Layer 3 of a small transformer language model trained on English Wikipedia (13 layers, counted from 0, width 64).
A neuron's activation on a vector x is GELU(weights . x + bias), where the dot is the dot product.

Input weights of the MLP neurons that the questions are about. A number n stands for n times 0.006.
n0 (bias -0.027): -46 -45 -3 12 16 -37 -7 -34 -39 9 5 35 35 32 -6 37 -15 -4 25 -32 17 -41 7 -22 -36 -36 14 1 22 16 -7 -17 -2 33 31 50 -30 14 -5 -17 18 -29 4 1 44 17 -20 53 -8 16 -27 8 2 0 -1 -12 -4 33 21 7 11 1 5 -19
n3 (bias -0.067): 47 -70 12 18 -3 45 1 -3 3 24 54 -6 31 -64 -13 -3 -6 -17 22 -10 28 -7 -5 -33 7 -42 -45 8 3 14 -6 0 -7 12 -58 32 19 22 6 -3 11 -4 -54 -12 24 -56 32 23 43 -95 -6 11 38 12 -3 -5 9 15 -16 22 21 3 3 -62
n28 (bias -0.036): 6 -9 -2 -6 -30 14 -26 -24 45 17 13 -10 -14 8 44 25 46 9 9 -50 -6 -56 11 -28 -57 -43 -13 -22 38 -35 12 20 60 33 -27 17 4 29 13 5 -10 -8 21 1 -12 -5 -23 -26 28 52 -17 -21 10 -6 -14 6 22 7 -24 33 -51 4 9 -6
n37 (bias -0.054): 14 -20 -15 -2 -6 -43 52 9 -7 -7 17 17 7 -17 17 21 -10 8 34 -3 11 -28 -14 -17 -8 -7 26 1 10 7 -28 19 8 -14 -4 15 13 -31 4 -34 35 -61 -8 -17 -11 -20 -3 9 15 51 -10 -3 9 -33 -22 -22 -19 24 -39 -13 33 35 15 14
n47 (bias 0.008): 6 24 53 13 -7 -23 -23 10 44 12 17 -2 1 -13 16 -26 34 -3 -22 3 6 -24 40 -1 31 -1 26 -3 7 6 36 -28 8 37 -10 -15 8 -33 19 -23 -20 13 -18 27 -31 -13 12 -22 -23 -8 -31 -6 18 34 -30 42 -44 -29 -18 -42 -24 -45 15 -9
n52 (bias -0.032): 14 -11 3 19 20 -6 -42 -44 -17 11 13 -8 28 -32 -7 -10 25 11 2 -3 21 31 19 -31 -4 -4 -27 -9 -5 25 78 -35 21 3 16 -9 -37 -1 -13 28 27 -54 30 11 62 41 36 23 -18 -12 5 26 -41 -21 -14 -58 -27 7 3 6 -47 -23 23 0
n58 (bias -0.048): 9 -37 32 40 17 -48 -22 -19 -37 22 -17 7 26 9 56 18 -32 25 -40 -5 5 23 -12 -52 -54 -35 50 7 43 -44 9 2 -5 -26 5 41 -9 6 3 -11 -51 -41 19 -25 10 2 -11 38 -22 2 6 22 4 21 -3 40 -2 28 -23 -15 -25 41 0 8
n131 (bias -0.071): 17 -40 21 -29 -4 -35 -7 4 -6 -7 38 -8 24 56 -35 -18 -21 16 27 -16 22 -45 -31 -10 13 -26 20 -6 3 -10 -3 17 11 15 -26 50 -33 8 19 -45 7 29 19 12 14 20 -56 -11 -4 -23 20 17 26 -3 3 -14 9 -18 11 9 12 16 43 -6
n180 (bias -0.051): -48 -11 -5 1 28 -2 14 -10 -4 -16 2 14 -4 -30 -22 -10 42 7 -27 -24 -30 -5 12 -53 10 -3 40 9 -4 -6 79 -34 3 21 43 -4 -9 5 -49 -10 15 -28 64 47 -9 -20 -22 -14 38 8 -52 74 -1 -46 21 -39 -31 -7 28 -18 14 -2 -7 -4
n181 (bias -0.069): -18 -14 10 13 -26 44 18 8 -28 18 39 -33 46 7 34 -9 -26 -31 4 9 50 -6 -18 -1 -13 33 -21 81 8 -32 -52 12 -17 -25 12 19 -19 -24 -23 11 38 9 25 28 26 19 24 -7 -20 0 -5 -5 6 -27 -9 -56 1 -5 54 -7 42 -21 -32 -73
n243 (bias -0.069): 0 14 12 -20 -50 -8 20 24 4 -28 28 -33 -4 -27 -35 11 1 51 33 28 -21 -3 -27 6 16 -12 -11 13 9 -7 -8 10 -18 21 20 -14 56 2 17 -22 -7 -18 -37 50 -26 -47 -10 68 28 60 -20 12 19 -21 -16 1 -30 7 -11 -29 34 63 -5 -9
n245 (bias -0.011): 0 28 -31 9 19 -10 0 -21 -35 18 24 17 28 -11 -18 0 13 -8 -25 -33 29 -28 -14 -31 10 39 -23 -39 -4 -26 23 -19 31 40 -28 29 6 32 -45 43 -15 -5 4 30 6 35 -3 6 -21 -16 -16 -9 -37 26 -9 1 -15 27 -3 -25 -27 50 10 -1
n267 (bias -0.020): 17 2 53 14 -14 24 39 5 5 -9 23 -6 36 -18 24 -11 -34 -20 22 6 35 75 4 7 -31 -1 26 10 10 23 27 6 -4 -14 13 2 -13 -2 -36 -15 -16 1 -27 23 -10 -15 -24 -3 -2 12 -4 -23 -11 -3 -26 -7 -17 3 -13 -11 -14 14 -30 10
n271 (bias -0.035): -6 7 -11 -17 1 -10 -28 -10 0 -8 12 -27 18 -1 -21 23 -54 6 -21 -33 -23 16 28 -8 50 -60 16 -45 14 55 26 48 9 0 21 -49 -34 8 75 -17 -23 21 -1 8 -4 6 -22 9 22 -28 16 -49 23 -2 22 14 -22 -37 12 -1 -5 39 20 34
n296 (bias -0.038): 9 -8 -12 6 -77 -59 10 4 4 48 -17 15 -16 -31 34 28 11 2 -21 13 21 39 11 -22 -53 34 -26 19 54 -16 23 -56 11 3 0 -13 -22 -13 22 -19 2 -29 12 17 48 13 4 13 -18 -2 -2 -15 -5 7 -52 13 -31 15 -25 26 -11 -14 16 18

Each question shows a token from some text and the vector x that enters the MLP there. A number n stands for n times 0.04.

" album": 21 47 38 -19 -50 31 -9 -8 -11 -17 -42 -2 24 -10 17 -8 3 17 6 -4 21 36 -33 44 40 -24 25 -47 -28 22 -59 -53 -11 22 -16 -3 -12 -11 -31 -20 13 -10 39 -20 -13 28 7 -9 6 -2 -25 20 -11 29 -15 22 35 21 -22 -2 6 1 32 -11
Which neuron lights up most? n47

"ir": 24 24 18 -28 -42 53 -14 -15 -14 0 -57 -10 -2 -23 -18 -2 17 13 -17 -28 14 42 2 52 30 -19 18 -10 -7 18 -70 -46 -11 5 -23 16 -6 -16 -34 2 11 -8 45 -15 -32 44 1 26 20 13 -28 40 6 -1 -15 1 44 5 -2 -14 9 -22 24 0
Which neuron lights up most? n181

" the": 13 47 6 -24 -54 48 -2 -7 -8 10 -65 0 19 -14 16 -6 19 35 -2 -32 21 43 -7 33 18 -29 9 -23 -33 27 -44 -28 -35 0 -28 19 -21 -20 -29 -29 -12 -13 46 -28 -19 25 4 37 11 -3 -29 19 -11 12 -8 40 27 25 2 -4 8 3 11 7
Which three neurons fire most, strongest first? n58, n267, n296

"ow": 7 33 16 -47 -53 33 -10 -19 13 -2 -41 -2 -9 -16 -5 -8 14 10 9 -24 5 53 1 47 32 -20 38 -46 -16 19 -58 -47 -15 11 -19 14 -14 -13 -36 -6 11 -35 36 -34 -3 54 21 16 13 -2 -29 23 7 -17 -11 5 27 29 -5 -5 4 16 41 -2
Which neuron lights up most? n52

" is": 7 21 3 -20 -39 32 -2 -34 3 2 -69 -11 11 12 16 -9 -3 24 -3 -20 30 43 -19 54 16 -37 23 -39 -17 21 -52 -10 -27 3 -25 20 -19 -7 -13 -26 8 4 49 -34 -26 7 23 16 8 4 -38 31 -23 2 -13 3 51 29 -1 -7 0 -9 49 18
Which neuron fires most, and how strongly? n58, at about 0.16

"ry": 20 48 12 -34 -63 33 -28 -18 10 -6 -42 -16 -12 -11 -13 -19 15 17 -7 -17 35 44 -6 50 22 -13 24 -21 -13 24 -74 -39 -18 16 -26 -5 -10 -2 -18 1 3 -13 44 -22 -23 46 7 13 15 3 -25 25 -3 5 -11 13 38 25 -23 4 9 14 14 -8
Which neuron lights up most? n243

" vers": -6 33 25 -32 -36 33 5 6 -4 -8 -74 -1 19 7 -9 -5 10 15 1 -3 4 42 -28 47 21 -31 32 -44 -24 20 -46 -37 -11 22 -30 20 -40 4 -31 -14 43 -10 17 -10 -14 36 -12 28 17 -9 -51 19 -9 10 -9 -10 40 28 10 -10 -18 16 32 4
Which neuron lights up most? n0

"istor": 7 32 15 -13 -54 38 -11 -27 -7 -9 -56 -2 14 -2 -2 -7 12 4 -9 -18 18 36 -4 63 34 -39 34 -30 -6 12 -42 -44 -4 22 2 22 -18 27 -33 -14 25 -21 41 -20 -16 17 -23 1 17 8 -63 28 -6 5 -19 17 41 15 -12 -34 14 2 26 8
Which three neurons fire most, strongest first? n180, n0, n267

" H": 24 17 15 -32 -51 48 -18 4 -11 18 -57 -7 15 -1 -11 -5 21 2 -16 -15 18 39 -26 49 25 -27 16 -38 -28 42 -44 -5 -25 -8 -12 13 -7 -3 -43 -6 20 18 50 -48 4 11 10 18 25 -16 -27 15 12 8 -18 8 47 10 -27 -36 -1 2 26 18
Which neuron lights up most? n3

" are": 11 24 12 -16 -51 42 -5 -17 10 -10 -58 -15 11 9 16 -6 6 32 7 -8 25 31 -9 42 1 -47 16 -44 -15 9 -53 -26 -25 7 -28 8 -23 -17 -25 -34 10 9 51 -18 -26 10 30 12 -1 8 -47 22 -12 9 -14 10 43 30 8 0 12 -6 49 19
Which neuron lights up most? n28

" form": 13 27 25 -30 -45 56 -4 -33 -4 -2 -58 12 10 19 3 -23 6 27 -10 -12 14 38 -15 47 5 -30 32 -44 -18 11 -46 -37 -11 14 -33 11 -38 -5 -23 -24 18 -18 33 -35 -26 36 -2 33 11 16 -36 30 -19 22 -8 7 31 35 1 4 1 -4 27 10
Which neuron lights up most? n0

"i": 26 35 -7 -47 -59 53 -16 -14 -14 -9 -62 -16 9 -3 -12 6 17 10 -11 -2 14 56 0 37 22 -33 31 -24 -12 16 -51 -40 -30 13 -35 14 4 -18 -25 -15 20 -7 35 -1 0 52 15 24 9 -5 -22 24 8 -4 -13 25 36 12 -25 -8 -15 5 23 -12
Which neuron lights up most? n296